Layer 3 of a small transformer language model trained on English Wikipedia (12 layers, counted from 0, width 128). Numbers have three digits each and are written without spaces.
In attention head 3, each number of a token's query is one row of weights dot the token's vector x plus its bias. The head spreads its attention over the tokens so far by the softmax of query dot key.

Query weights of the head. A number n stands for (n - 500) times 0.00095.
q0 (bias -0.382): 480603315463563535546685453514493535437563380500643237544474419550425621300366528544410518532767476330393500500588531628433560568335427410369374634443486561685411511588542538491404658636515286308430359479645517465492551647480363401492427688688489425323350592421450699515635470320686526633558497547606557665422464536527736195205602565295608540553234415470433798510508646273622426649522
q1 (bias -0.921): 374572383347279235653331409473488550730481388780777275392628550622536567553378384353131365524696575296608663351429366280627516540525512409340504489567477528251516453476364445531350400558560431520407621577659412438645613413746381471800450553549410545525401520438434541504817659470565403504585755307577336585520394460666530566581569530460716612795348339747658444512359712528454563570496
q2 (bias 0.242): 414763355765382558558544544564533418325543492596622473472511309448360529527438647562341599438532346570400644556670482675450326548751466576748592401728558595525328424398507235338456372534452475363471272511388567522346541518368781503632575583570504437596389700436459542541471326488492421285607537623440507414508504772370593388421551402432467738288417563148730630593429560354715358413432
q3 (bias -0.688): 418490395395573433468417536519449407490598571574726284630415538551643500483557641425245571730488583432418448493530506497484668484318477754435500581458624474568439389596586466568386427687448376484412554358491528440679497609649361405437556718469530409454621602438503530500746566469486513662580634386635535654606471506431615240582598576447491304679382427638358464466448578355578612745362
q4 (bias -0.199): 462573510670408247663548606603615546592362758429363373423618336519407442426497487659517476479412451536450300395581586544590446366376350698497651401469439628458531433563423318548485657500268711404340402544497457402690552388639290607452493760585542587663378539538481593262734680438372504359570598507462611406493439647595526593617695460514612420407642270315527618503636434507477468456570
q5 (bias -0.277): 461228541318635585493428662423520576564493413436386553500612645316627452507384714500424700521448608340403533419490543630325344590614507571434500612562408352487391510546524361458621439424538258545695588298439460503576266778383701456246510352464454552364536373459554474677476302412322641641478364605405537265614592380507458475292431548616528490453388611518530545440556636598778419592605
q6 (bias -0.018): 481540560462539463476594476563453592556653454588364451436245483354528369388624725506565622455506477418377637490359634426596617633562538604533486396486675652578470687483249424718541462553332552548507730377317510533688548537442726368507477458403399452503578385613633586500604440518399441378540663510670590264451614799332580578663509380438543521200409529553454466559654521264298573544379
q7 (bias -0.159): 571542467436493526296536417436474404479500552614539544528466555695524579466438623623437653526696626332575326510347369665587526583422422435433337583358677536538648458469630560692389503384664328427617454283526443516490382460572480405568114476629500462524393551586417550530447497645591341616246473705763575432500516467372543663539777532507497597479359557507578490297454409385468537631398
q8 (bias 0.040): 566617470368242484444431594536573455566493535431490459434517500503455371276637445503600667503446323338449439503459487301490411350653700602317450444477629560548407497500346458500534422558257564406660484330408391723681720507431440537439348603627339576476368613457670629500480551447364469380486509361581500561431662770732513601562589667653454554353539314427520628261482497432302516273476
q9 (bias -0.252): 449535429551530415775504431528579538452560613373482463665693623503376753385436423466399572525668623181448583302575490614300379547488471362514673698576475468462632475673642454364503375454336271312458620398341382472587478482429337274496650626623378391529320544580510649653414585315797566729648414577511578577663529482396716353437394558438539690489422452406693475406461558382395544525235
q10 (bias -0.467): 552513522165510436457352541382503575677482392458579577442468397558379525410526673578335497727358482497469402573353407522588613447546538316548381433516549506452410589513564517519388678511437434569576537530479641426679570184591481474524415538328564538318627580606610494525737471460497427570453583481376414633461596348657535474555466500503625617634709426425272305533333506583424509509544
q11 (bias 0.299): 439228473444553622435394545342654703507514460464409824581689638287550459486613672461621514503408536642509635521415530572456582791334366726567493539352428309500438551443435474284592451417682347382513385409497640490522468514406712487238738408365528422633504426449506305737551408426519521394362446468416486507539524483556620402409418695641465381391616585561379388644507598327574659507479
q12 (bias 0.261): 675464525746436518552586497491334536445640620542582285383522464442438346538364406457416432393595447664478512218462503630473494578407664656536438572478439436426525512421549770495361500506594410381448473479470407460354450611544509434527569640559315462494309668406385471528469602507613484325393303582383424566724518385580369497436349527437277425656310585519682484557540519674473526577475
q13 (bias -0.340): 521473640362657439657508608462508388520522473500519564585325641590564511442437701595429523500495632476252516514519418525481389486542405494560440450559480573697508725442603413418449609503369408580470531616447448408595575365559562466381505552336581583454594619586479447432718320515543566581713529480509497350477402339270516509486539476402616537387411449376448414481284566413547434598503
q14 (bias -0.879): 343491385443657236421452524341425654587520555637718533474654531579655603421455262429368516482687755137656542406553539500480591344393288364469608470448690450420623421721630330595421515408638550415418555402689307634458382480545130367600449730538237591540333529441385564557682784389715344796660452366700575484405175484573508336543643462508540715647405485621566468325453553377539474725561
q15 (bias -0.292): 489518618488485587480596494447593555568511390405475515535405561407539740550452572556232557407459370578394334677387319559456469537539590341670397580540601439584441595561651485445500487487560437557461604684542423436446315449495629421491464535343409543457589407479616529566435438515541584740644400633541427573544472287390425297319524372535562578545461584476444621517506555593578358610532
q16 (bias 0.434): 523500565633574629534460435482685605452350510490337599395626439538486460558477294677703432484494465664520405586471527593546469428616620442599459390587638475417494457554512266505532593500742473466655405488546599488516484481300519540493461392556794541606584182652587635378269365590360522404403460547348500338372392559420488670561509527449472541415681562500497651591614406456427652389605
q17 (bias -0.849): 306322530310668406527625544642352543518663325514513381510576586376512645482274599459428595395594587410509363379513595652420671738489362344484691519565510588539601443542547529637491593371548539671527457477523493443479334561506462418474467441438640487363521542622396545658662426507605451685709581541327363455458369483504733147503578304545494679482426468426689352497412686396725375698469
q18 (bias -0.345): 552480588450503539579630567548682562414548622210458377460422587572503661329497655657433613508462433587456433484249509533560521604285478353468515594414512445570454437597334536513484308520392391602676443473374409349663397451457494438573464582456399558456442553757571678447688588513564359597421635671441346478339476488717560468458407471644606454510527570452634488307553423522351445530488
q19 (bias 0.078): 509333519691600719456705497598740421474478451497289587415443457359469562413392512596509371392237411599653365724491328400393651293487481390645478558447574567431534411423481433492559518520487639617662617561451726506723411403524446532650476445431703524430720407535564459465516516637276481436456535586478423593500547359419426451448583691721437424460509482454426433555567452574415488500567
q20 (bias -0.539): 485448410760433404519503545472211637584497493561465396366562421570535664594340415385309477605642334520459373609393425629576478614707507369578503714752545506383519383520519394551341703470546553383348691563538419366239438416619523422482557477552530552465710510455452655565583507583600364666531417661493465427543446367517461527437542272414506461534340448524724634509510526632616467628616
q21 (bias 0.503): 656441519500622523552351402656545456544455671483478503377460538546323399564628338427762624448572519614497466373506484484414236425409596386487612509624626307416468500761548403566407509509348456444618384401478321674490460539398622452429402513600544466500469379452461377335552409490547584248299298543467632383297685657703417723487461633233464523383526701480551507398377477453564512455530
q22 (bias 0.342): 439465726613520613419737441659568459507606394500551422509291500399391626635479506445552562399625543627521650407626418497372423480430390514550349457572574395531516500453506743443643451596682321345433413593481396455432467656383553566436611426484433389576367570431379611582238453657432517312599383553483535420625474448171525421506509493510259533569377701480615596770676632450570343481530
q23 (bias 0.086): 283357572277607473494521378604551532453428519414571623529611697543583491469580539562631402470578642224591625441629585597328341613552571403438684449424401475532576485572335442409545403388426494807696452434398453641608358633569469480609624553549434451549529472635421569451545525422544531534375688441354434441349319698461591526488413536494542664561443564563408448521454540379574368485478
q24 (bias 0.187): 660760424617529565687593497402590416373363471438358302349316374288651164630608751464444570580570351537364447358477665552592565420496468774419553442472503578453413671393435533528566562616422399507514558394808748407584599559375518519530551475513475474663529504397707254447352514429316596432587529440610424528532514441362461734316369522496459553511373517453483458612680535464375582531333
q25 (bias 0.248): 536467328560540442348283399287535409439329682775554504438362568539601538392539422588549458445669450537503610599592510517585555385407362504560399545472524559626438500682616607424650588567514607293656613381459403555325574455539318400689378604626461391506649407494662300504503543604297315539462298285897702482435410705418484690442634660351614415416469464627544408348586489401517592589386
q26 (bias -0.099): 470480428603257466503500592565573475566381513655500520557445596777534632352429398411395548623527479430411491377404442389447591449490565594610356541398550443424563537220669402559514408512513310388475659488253647441340561272419615559755580425497441431617344581336462500564421536670612493631548392668617318539500607459483637470404608558526416713654619569305494465525356494552481625519383
q27 (bias -0.669): 518544715487340543591516427469337497605741679490564350382394565482694610415300537456528503539632545540503258500342436588583497462554445490467430617358447573355600519419599359500454521509471512363750491364305382503480545497443465410486436617458383697443526510500421476519606435456621445416480468407539456519552600393388334662666659648407319583573332524618762545344279484429497598615516
q28 (bias 0.089): 410534352576349388528461511618617466363539642385621566396753437607397412356407389477636482412741551210426278362503428475507507450492449609235633407536592624466521461661479470425475570516392672464378402531318284616586793496571360467442566522694515362551276811638321537550663511260696584610469487569613725489688574600668657515619457576489425699433595473493437366406373576609469527461351
q29 (bias -0.261): 500330438747514579460576493461546593400569347528461500556291461444413487435553578497193460444319355693506557666343269510646575550486622736449430577513609441370315510306402567275571388623695308396422418490676513435430632510535661466273655565389497428488549616491707416597530414578390619592658469389574474520665536477443612413396503532483330554325434431400448554452479763415584550402459
q30 (bias 0.256): 580595427348601572421646500426497417490503522608494538388450482637475488500471515731727417516614692348536468406627662676455410457497363426529497526421430451532549575491675438530576615494416435454775130407572709614609506570330438424603328509532506416511430550604366408525482509379708372453368554550354506590440415540447506715599646663566525478439594503430386404622516500553524517569559
q31 (bias 0.036): 444450704382355599379388469433339449442546457591777581432592647520565646384406555576418653467598604480602473474479415571537392581563478367434381512597435422386547528519448447420548380284475518443738485573319482469369417618432623613595312561405387627452539446523300638671416577637634398551318581484264401532452478497399450293445557386653466481599407574438531430634577383526728429568618
q32 (bias 0.165): 700417389390766370547513408306500399605324518616454545503383420538384349374548556528503490643616503521604695396647497409437393653272441567591490573585329342532487543531530558586663605397455438456553547381613559410667624547458626531540487597464563426381447469472494395521372469380694295364350609517572700490458497798507567674702478619196630689343567474567387359651394497254477605607445
q33 (bias -0.106): 518578579419411525674570401761538460397378694208463335503500653509581386549494484539650605621673479402468301448560512475428346327585643444475429589379652469680567472297575541472519464491387457622475625500459506469630477564473455465555432516540398539460553677550470509477383477309560703628614532581510412793619576273534380681419441428503547464684358533427509710292335309471575545607507
q34 (bias -0.505): 506548445507532442442497580550284547453547576374621275429605463455534623554422315542285424527424447617444464602611383521527565514651598617164653622552339553434593507645527460464369419605563473441493435629595740357561433503523462404560470486484372529354525496465378529441664343352633405610642420837342418768718640244478429312500433146535569328642606389360625462409522489613618484647556
q35 (bias -0.196): 491423521445413548524506542524569386613553522365509450341681379591546590550458423446545609463471425605508384559622617389435423558635595616532479424609599422471518503512515381630303616377442497610423363621515710408762546310337488528205515354572798509600547454642455591454665500464444506425536469638217387599541539482601503310373400568515676405462491483418518549579536433500647494518469
q36 (bias -0.593): 523478280412394415667206434476590536555561698534700475473817496612634496576538304450409591442829465097470402395411548578488670385535500266353488592570585441445602613740387439410253485470696524334621621436613100508612538611508024443478596492633449625415474428568573604317577733254690458462473470366508658395547541566822608625552466579382406629530325364599580608308292471277412388553546
q37 (bias -0.016): 408298572577500590365513604371381573552587391405525656426564506532577428617482328518503604375380443603511385535500473491540453522756625507567326444601519497584227639513425523381560562541704491424445423608450430606460497425443411523257693545473782578574688710517497553439569412594510723416660404353253407484568341412439405417404491517619382385596450506434395526411619631706580553341561
q38 (bias 0.047): 543494443321509533406515540485687509576407407468325550494417613452566557393548595557442454527425578490486378593411515542393773598224255610632503475354413489515727581516494432446586537570460582479583617408345500290621485573388534506408574641538500431385548316405588411506376707500286509541592452497546506547547569500317443372354606546543586364577434592643348546624710435416601474722606
q39 (bias -0.397): 559345412503517357428464692298379707387542486603539599550493642543464612370546581485142814480563535469215418615456302415574643639553557554643430565606592456569346607544539353401463466515457500320371442633458401526351493428397603408335628575459490578411573649402503472510529377687504598806578497453493428503619438665479587361561515578463611467236477372397503470574564724514429519448503
q40 (bias -0.250): 380591604564553542441438520401658495488494405654420506345618531556479573474558400426534617467722522539513473639562440413647514457582538484456477563506831508579568550419668373512441588450595429377356673442430322525562705565546406505568401404589500522426547660453547401380584561400497485456475503457543604419412300466570553551519690488514337546452385527402286664489372448361572481534398
q41 (bias 0.887): 555422576535543706172514531466313483356435372453514636611475374542494538633523561617556392494464586691405543624572470524524445660715684409534455532490441528650528558297497714427380549433518510577429456582606755551493610448549686497542490229361403398550427493590526523532462421496775557611590385620323421589687528312343490511422395284617525454372569639373310176662451521560392441428095
q42 (bias -0.587): 438609611269333296484458427353297586606561472620587412336483642506518431337608696518507460436400650392670431540422462520590549695507507331586387577658523362588457597557627378488596401278670589689616477403468218506386376592509480412568529561327483590317755527470430413533676558528565588470440497396362601436517464477532670500497509440604341597666555484579397417458252640554622596529604
q43 (bias 0.233): 574605227617375367484422698337507468636696448613580541509527542574553396537574478528497543350553519386402516376342674330529659385423306687560342317421539538497523593698361378581418614482636475391465690413490424500534510323519408352650608635606486391633545463594466444546568507668623352281475436337654578373300471598585463400615476504604494503528532553644465540436768583460206472597460
q44 (bias 0.091): 503575373596538512476615571589357580456554381497381295440447491649392382421571518580543280223538532487525497316667550655342479353663677517444445509616657437430561467597494468591511534460438438392628410377710721557452522655667534545629227462500450454371305559548489566380361503487527572585596508596547554466588479463444577436401573539481336546545443364309416534553480689531470526406428
q45 (bias -0.389): 457583500518302567373412511479557370603591709504517375447590542453667553710530583321297525318466517462432285507466270532639486511477620512486647629368782697340521392347444432450375477576655503550521605364486407475545265422678432421604535387425368325586641445385467470651556548629457518452446454504659370587592715329359326593458526314693293410694416530507594684493557550515839420693664
q46 (bias 1.031): 568606542493548520428408596542385328264714538417429589534403694636572490514630378512662490459661550692449408439584411533381484550637466417433556442351578583560684636551643468509466553415313630433536364523555726542344574335506463613489349327547520556470645669610350441590156320740678530568454500564658376544503503381365317445603482454578356433479422653421577363619468333490455398321513
q47 (bias -0.154): 468497634603560418567491506503546800573618423369425348627569530385308537500560485423441402662614316633628615299413562641452570747375484466716661597540515316491503521538397591435571483543484444447470494551509429461336516598483602602370434614529396453558349591398620488407561595464541340352390469466494403619383454518589465236404571559453570441416476625497611668378632572516500604315622
q48 (bias -0.092): 491460615522497271450846569537550354474574474480546364580497534556386469555576543441232645445593440490568347426601509359371562497460353393597412471569413610461550648568311490619459444581449654538365553635528524274510423406372440520558631635506646440410615684604374598516463503423604252568449445669599441619526410601449403299506497356487749535487432518500423443628720580497479367596522
q49 (bias -0.247): 500126327416551373346352613477326423473526451607420602419658646410608346616379490435593381541525764465602405379578589530484533546634392764589600540596562615491533503361497416529526590555754589580623500264435459578448349414594610433478529453550629525432655436421534391557487480592453676622332378419402461591462493566454478427461555440419352453465503500383429483535133708635651674660635
q50 (bias 0.398): 466387684455583536533355489603551472242392554218393579541507536661384402481633553589427478445371389542450423653576419533603359489562753468363482435708565324804318471710482597384645263338548627574596496729486310500554675642635607605258404444444477535566718489564483620330391391531335691515445625285534504466689435467245555496604389309672520370354608406268386445500571522675610534417414
q51 (bias 0.730): 519507728263531428328364450341235519251418451573396583594419477531612331476675487475600530603363557627524573439597696586529447590493680526577517519537523557510470644459507709606532290386514548534445615373389333618423619656635644543460516425465503513569573449448640691530203558678361480610230466368592497289490450610457478486490384532425536473489592475410445277749403615544494691447476
q52 (bias -0.168): 371551561591426534449762603487500447283419554489330404497437604674680640543349517442307483500471471565425368605202311486493642617672731508573559625579442469582452564423551442452541358478757404448450561534608669480421444555471783437802507144480588445519496627342417529455395504720398493461685551734402405507426510249430439576433648485672519563435358653543557576467555500609540500554370
q53 (bias 0.532): 656533640468475565528510281517555557636463551471524500500356429179528342629562638690583427460358507697594596560575477486500329590397475655620340461562394454464297452496480625305667419634496613570615411632333320449348356673490490583598752671474525375494467316443519438570222464537268553358459474416532507398557654583388373500547360489475421321522664503551541567759750398521594409483741
q54 (bias 0.111): 509631500596376353381474464484555538325386398618399540661576563552480587282682557437373555600556580449556559612476334584585500448611642358503484557490590570556574602450583287377492442617356469278354729525300578602456717381515363542655635540620557678587568613410524521385474637542464563656332497612556414725557355451587573517383369407493411579469455528287259385626580451732629482583374
q55 (bias -0.233): 468500458431484440390259531566342740484503561602527421414547473477470415386655644489303500454488500435481476594497411610641654555471625487426469426758634426441323545604325673508508451389522524556593409467666432485471544726639380511407366513354513500387641563523546627491591592674352497604563641400581337415582445567441739423587441572481383394374467325465329342610470603481569477421365
q56 (bias -0.659): 596451293403515469511423500607412664702583663430472423460637594417356423731387490480326564497733311257413307532493237500510664528594532461462603510401381449466271340515315414447625467435611493436746476569674493437693532359480568487623548584348340443370363475464299490421574321171745649344531591593630437486654675535565377585777529474345506547567427527530635565479340425536603397584598
q57 (bias -0.002): 563461537281465612687377470454450497472714419444474521711360572484600563646481745450483611494455427596400516404522464590451652705375551617555480491423377320583460698552616614417549421515677180486470450553592345361500282517522676478383572379337514494401409369432665431687407517522304651355732540381373503277649500530417632437425457776425396476623410592643621551458569629527595421556421
q58 (bias 0.118): 372422597267566638336478436522509577513466417440515657545587584482595670467473475556449525511240491738555594736377258566627500634388603305362459506376459545509449606552584456486503461389616518609661656547391509622550439358719522356476364363455542554449593432497494476487494366554524617526373468697662375442346431243544417520466564249555396513427638660593401432386418465653556643491419
q59 (bias 0.365): 449539792311538644417478408635514095470514313451617406527522546404635489455585489429676321481337632473758759485452630489400371438492481436310463490471377373514710607403450488423535562476777402518557622375457693500527489576579529503429312485483508700428546339668571346633218586613428444373504483496429360571443514128390394600464363504738424404749579562584300482606418452548536545489504
q60 (bias 0.560): 628345684593710655570705583717545296208565200362492615796429524376283397423554734558650409409350409705380674445242660512407263699460437591496413512570316322607735573458369654482525434496575285500601455630386400467127475677566825630401311440413653320310474555607458391667299427597450453560558607416319451563603615396593383309443371310453674508322655539379658571560442601513359383410504
q61 (bias -0.405): 403414421486386355328417621396381574427690475437568414509547689425512553400603441472430684524583411391400327527459568404458803637678721694465554512370635581631417621510434337482632497278372506574425474448464545556514442420418487460297510387522596627605612702657466582564589538600599879593644522480398362769566470447450541391585436468558390351461398449430288497370263497384526456447422
q62 (bias 0.244): 329549650454478554500642427597509438494539548598385597611574559628459494491477456412527521476370650362638541361552427524461416384377491304512433576348383386407802506447509519604589432438571444524447718414440433548411485630646488486734432378622406488481449351419333543635265434419647360550428536700618578401525515360487409640607572396475470626778512529617536349438543392578606549605438
q63 (bias -0.036): 491524361682569513560529660394462469599422440706624437524445444712575449444539298545446446584378454534416607438617522541394500462725659510651433405529614586442525650300550242531484659465516269461463491331522678541550503385566497459490453415482622672425610624406654611477573569538563539480755441390324440428454225436377689527363485592467398704493472442320413558562342620552410533339389

Each question shows a short text with each token's key, already scaled and adjusted for position as the last token sees it. A number n stands for (n - 500) times 0.0024.

Then comes the last token's vector x. A number n stands for (n - 500) times 0.016.

0 " the": 688798476644716496503607572604601292445531906518440777557393760467381460383469579730581390475482513560616553799437480639673151695532498525285543549546376283466300474571669407417269273598500473
1 " remain": 692853509665680452535659606628593280460506912504420783601372737445450470379476634772601380491551453546579547792439492634686170705564511565255539527494355260551297518583655458417285264570531449
2 "der": 685845488658698472457574541615654303455556906585406797621416750432388451380458614762587470445482448561609557771463509679674155718500497585222571560558364258514293509592694449430253289611496454
3 " of": 684819492632733484480583564625607297444532909524471766592447718468406477390472580741581431489464480555565552793462491660681116702514502531223573531518359255505314501577692436413240258571495478
4 " their": 666830468647688488503611589651613306489495896493422778595395726443387446376447639740603415478458511559626546771438454681664171730525499519226546560523324283540295514580696401438266274613535469
x: 416477544504559506547613529540548478397312358479549529544413455319622665625357531591516467828533647536736564511460495472435598649548456642450527705483660266427503598563349514708713555353469602488465528555452613514478571393276464524416534548466366396551507488435432661088410479488538486308465345491516439442533563419500523492559496502415318495537509251524403524400611487554534433488532
Which token does the last token look at most, and with what share of its attention? 3 " of", with about 30%

0 "all": 689812493695723511516584547588641303437550921536409794606376769438349447393438569747561404460508476553641571809424497667659139707541480560255541550531368275463290475594666433417268289600493460
1 "eng": 733838522725727468497617567624657319417575890532405813618441727385387440380425588771607481471501436552631582813442512712696149711536497616233518549504368212524271475624698477404242282622473465
2 "ed": 685824504687722521474614562612617290417548912539439805597434743430363482351485564744584478469475468553633550823459496697677136754501508583216517506556421251541281489622720470440235271610517465
3 " im": 708838494680692545428629549626618317453562924553416808650399723449393446403447595767584454466503439584640565800441466669693154731511504556230577515538387221530266489591684459431270304603488474
4 "per": 707821506689731498477625528640645302447569919562384843657434760390393436413451558787573509472462436583624547769457471679664127766473514602205569527514374205538253489639680452449264284616501491
x: 451469561507540438479557537555487471453301369556538563547526394348718574603342488590573444791473663539725459508470503407385643629539481668376463728482586313446496584553349481750709574359492580473455582557475601525493558444268453550466528550444372386529451468444367723096458487447501469386462307477564449410570611448514518533550474518455399606517539170507436482372618496513521494577536
To which token does the last token give the most attention? 0 "all"

0 "ery": 691810497676711504489597539598632287446557907543412774574407766441367448399480576751564417457485477577617537793444495656663151701504484568259534547535370270477317492570693414422255262583498477
1 " (": 685845478654689488488610568668607283460534913499427777613438731454387463407478571781635438473459472593597528818436472630679122689507500549238550529520365256521271506560668405422287285567537448
2 "1": 676841515649700502449601562630623289444538913543446774540468753423371440400504581778615485475482448578629531812472483679708143731465519573220513509563370254552284550588678405429262256590522485
3 "0": 670834501667720499477622560616636281443560917517438797571416765408352465398478573778609410484490473584587582807465488670680124724496476558232513534547376278523285521594670434406261259598516473
4 " July": 684806498623731495489623558644633274452550907488429821573424732424407451356456551781601431540517505540638538795468480684657159737452496513241524547510380264494298505620718397414271291584570453
x: 418476516534522520541601532551563446459323408431522564561433413302654593616424474588546443802499600529671506525516536423424603598570503690419453732476591296477532499565357450767788617390497544501451605502473575496477597469274488558442542505522324405489479460420369698074424521521526493342421312482536414411520536434550587465534531481420392548542511184474382518409561541564528485576488
To which token does the last token give the most attention? 1 " ("

0 "l": 694811485691720548491580554584630315429566929539418786567391757450355453401456554739567420472483481576627569823452510670669141716530469575248520542562360256473294473570683431403246277598482490
1 "ower": 681845500697721488501591553621688308431578904579388802616416734431375467384473576781602456470504438555629521774460491709696152749484435592213558546518392252495332522608686427484232266602490456
2 " pop": 666842473686672484456619525608696324405593917573423801646433737395354456384514567759545479487484470603609535786492451716660169776487445549208521550541369242507301487617693454449225278636477454
3 "ular": 696834510710681496493593499638668299420604924575403811605441720404364493375498605771570437474482495594575532788438504703689121769488427567213533534551373281522315513594690471434223247589496476
4 " after": 675821516658737436506596538591619311460546913486450766555420770436381423380486606760623465496456475500633564764474470695646175673561497517230540510547312240505289478603666387411219286594476487
x: 409532483473485476485641518563565436458333371459525471588479458315603622590399479549536481824537633545746507522455544451413604637559452653470495754464628304439532561561376488710736509379447611505445573475479605448486568447261487508488522506469389398566522479483406765110465466436537482311447359468564438426563515402560565469554518488441375546554507174490418573327615510515526488508493
To which token does the last token give the most attention? 4 " after"

0 " to": 696818494649726497486594565611594291445535911507430752552380771457381478401459578719554404464484509560598550813457479643679145701529493522270567562525382289480289520565664402411267262581519514
1 " the": 666817496644721473514625571632603280442539904492448801575414730454381492388475580763603395503487498561583545794440472642668134726532507540259539552548365281494296480577674420406269278591521473
2 " m": 707852495682691473461632538662624273474552921525420803617405780398369457372447597782568446498532486565632561756455454683654162755475508536249554554518377275556268515616658437403279271619509517
3 "eat": 671849521701713489460597522638646327406571928522425835615412757393358501380486597763569445475484487571625580779458489685681142777492478538208538576544384276538274526595648446405260294589492496
4 " of": 680818493646740488497577554621597305427535908525478767597457722455401479399464573748568447479459478551565554786466496653677108709509496533204575530518355246513314492576684435410238254571502486
x: 371488482499530479489648549559546396423338370486509567545447430298679660626370480575540443834493651532697476525465518403419610628560470615486498722445657284479534589551346506707720569329489579562482554516468598513462540428221446520487526502493414384492544500376403707147472514513510478338476349494542436413540615424525559456576488449420420512504489190524461549360646509536525489530477
Which token does the last token look at most, and with what share of its attention? 4 " of", with about 40%

0 " var": 711821484679704529503598538578601304433572927570413793578387774415375441405458564742547453434499489571644547785461473668687147712493479531251562534524401251512277484597664426445253277614475487
1 "ious": 673857482721665525510562522646646322421588910547388806590398766427354499400473601771579456459462498538636549788440455714650159750508465558217536518550360268528310486624669452435229258602476470
2 " ty": 725821464715676494483653510610652348438575932554401816679440718405364489427489555768571472489509452560590524791497483681660151748508465543239568537502370241518251510622644483457248264644453468
3 "p": 698819492686735517430610491608658336442585924568416810597470757386367433391515576798557460506525468543657550760442516723650128753474470583219511541535332182554311521610678427414250270582463455
4 "es": 694839483678709557465596486593632302453574934568443828578432768411365449414472577766576464473498471553656561808467524688674133722507466569203521528583339206532284487581703426425253288604503471
x: 400504507496480456511607572545503399427308401505535589513431431334655609646390418574616443825510648541691453542499501448446628587522437647473425734533612306388489536554309489732684580317449627484411528515435601545504651473274495513454536583507424394498488533462495718068469499465480502379508379495568419382523590385497514486576460481459331592535523146493445570383618503514518532527503
To which token does the last token give the most attention? 0 " var"

0 "d": 702809506686717521481574543596636295398570919541430792567393766442354456396465560737565436472477483560659568822447502665654158702524485558266514554564375242475292462575693416399246263599470482
1 " held": 647862465677700508540618555618595293465518900491435817631381760434382500372425572772605429456523474541594532836469459666640142734533492574239532544530409294521302472619719457422232291605536425
2 " a": 688803506647690496502660531614605306410548899533460797609450756432391468370483615791564411509528495546585539792425507687652123701511453536260537568517344261554279510552686429430246286598540446
3 " Q": 675848489694711482504601565605652313473541903516410781602381749385368424455468589791595471457475474558598543791440487691630125700529471536225547567544351286494290487586671475361243297616464456
4 "&": 698843488702701472473608524590630338465530928545393791614425726386385463412475554769558489495497466549641534776460487701668120760501511574234562573484344243571279521632698478415250253649487435
x: 373499518536568421557594510583526493392304378516548503520462474358672591620353533612594505819461576503703531558425449420358679606551474657424470667505652300504537506548329467681719582382488579523454524529365579513449554408203508553420498489513374389521460495473396726173461505463533524404424373512488449368590558361515612524578601515398353583540528175533469509373595485526518465530502
To which token does the last token give the most attention? 2 " a"

0 " sp": 731817495686692534466592505612607319427557922542426801579381765425379448388420558744573434487512488539653565783442478677674136696486480535269543545526365237498267477584668439410249264603492468
1 "ices": 666870498673684519464582484609649301439569933589411841626451773388368455393422597742565517454490445532648558766473457723630170722479478568208530577545337225562301493602663406434221321587483468
2 " such": 684848512691718540455605554668579276452556868560443792580442744361389482421491635776612447472472433588606539769479481642671132743498520583192541518526400243593305515561660464447247270584528506
3 " as": 685847479692719467516596537590596317444525904468438813576435729418386494405457576760627444493496498521606573807458491655683136710541496542219543548561334217501276479611695387360237269626471459
4 " c": 731795509689702511489624494649626318412563927548422821627433751379393460390466620730549468515527462547637573743479495707662170713473504523224552533500373235559265496605654438391229268629480490
x: 456493508521559514510585503547448433424329366470520572520432495351666606611416435599517458802529609514729487483450494514447624587563459655409480748492632318494505593579317503729731589338451635559413554507403592507470611434163532560470478482546391376497475503432417701162465532500492488321478302486540394454565534371506551499560555517443374545507494176549476546332566511538512524540527
Which token does the last token look at most, and with what share of its attention? 3 " as", with about 40%

0 " and": 705820486673705488498588558584598275447541911519421749537391774459389453409486584714560420456472513559614555802458491659694147721532504528262544567533377280492299503585650394405265256588489507
1 " during": 665814508654750459528621564616555304493530914466439792595384754467418476386464592753621415463485474527594561789482452663659133704574503528243563575525366289532305477589643434389226310589508456
2 " their": 656836478645686476512609595640605292490494890487419785592390737441386458374447632744596402470477514560622545770441446675664164743527494518233543573521333299544307508581692408438270277611542466
3 " child": 665872462655664468442591521641626330490524931541418757605415740413409438377475636787571489435483494561626514776469463684656153753499449535208562542527346272543328534561679427456296288605546469
4 "h": 697855507721731486533596552643624323431569906495377824607447747387418461398432602782569460468510464560609571755451513670666118759507461597241566567514368243537272531603687455395297259624510456
x: 501509527524593427512596515575538485412348326536523557521517463323684592708387485637554468937438605533706480494454527442391597621532491642367439703525577268444540505528340491637762568280440593522449539500439599485432540495286498522465549501494429429487510504409382682099483514527527477347485345500552451404532602396505560478582534472428353588525522166496426535397585514496537454513509
To which token does the last token give the most attention? 2 " their"

0 "sk": 698837483681704530487605569587638301378573911539428787571392751430355475378432563736554418468513482564628578821459491676657129685517456556274520563555365247452284461566681440422259273613482488
1 "ir": 662890539711721487529632546635649294427572917486407835644395730436360489394443562777616460473504490574634580806425448701651150715525470584232489557534383237488262498639704446417253296599492470
2 "ts": 674876511688691546457594543623660305412559916547434820594416734417332477370463577751584445489516476554654550805437485712628140748505454564212492565550364247509300502574690428420259310592507465
3 " of": 673823514635732498481580559616614299425549906522472766584444714471380492390486557745579428500482476556573554808455485676675122706511485545219548526527367248492313498588697437411234261572490481
4 " Br": 675874498678691487499573549606660302448568923544417799602431707393357446427494587786548473492469455575593524810445512660683137694517469571218544507567304254522275493587665493409267268609482514
x: 392451545525483521450593545547508459452327418499527536517480455317641611600382509593503479793547598536768563538434478435381652587522513624399464766486595274477512570580386465698671601399434624556455520427463620455471609460317445555427521528521387417523470537482364642074411508498550445379487371514543420332571562422482584471596521475418378543571547082513470588394610497539495491563500
Which token does the last token look at most, and with what share of its attention? 3 " of", with about 40%

0 " Gu": 721822452678717514454568537592626301414566921555395781555395759410364431417456566719533422454463516575642551810459496668657136709509486521257544549512373234476301465593706447411261244608482483
1 "ild": 722854495687685484478616561603701288409599907541400819622429706394396448429489597775593465505483505552639517784462481689680150735500472568219503539527356233486294486627718443437253209577465483
2 "h": 714866516727736493521588548639651319417586917499356838606429753383385450393444574782584462481516462544618562772444497697656122750502457603239548555512362230505269523627688449393277253617488453
3 "all": 693831487713729515483587531610686323456564943534384837650396735393358439388431567771600425497531459532635582793449505712646120738530480567211537562517361260461291490638680456398276297598481424
4 " to": 707839494662752481458596554612617305458525915480423774564410746411380469408457586743573417516494495534590552799462495673668127697515503515229584548524354276492286548598688408397249251588519498
x: 386497493485494476484594522535559458468317380436542522504464437320677652607385475556567498855544613548695545511467540380432616646641464614463495764501623287497535579565313473701714570318458599527451574505447605526484552404305532475474522503509379389484494455430394724145452498502528486341464385536527389419492569414518541453603506486391380571537522194496427564349606496499528525499458
Which two tokens does the last token look at most, in order? 4 " to", 0 " Gu"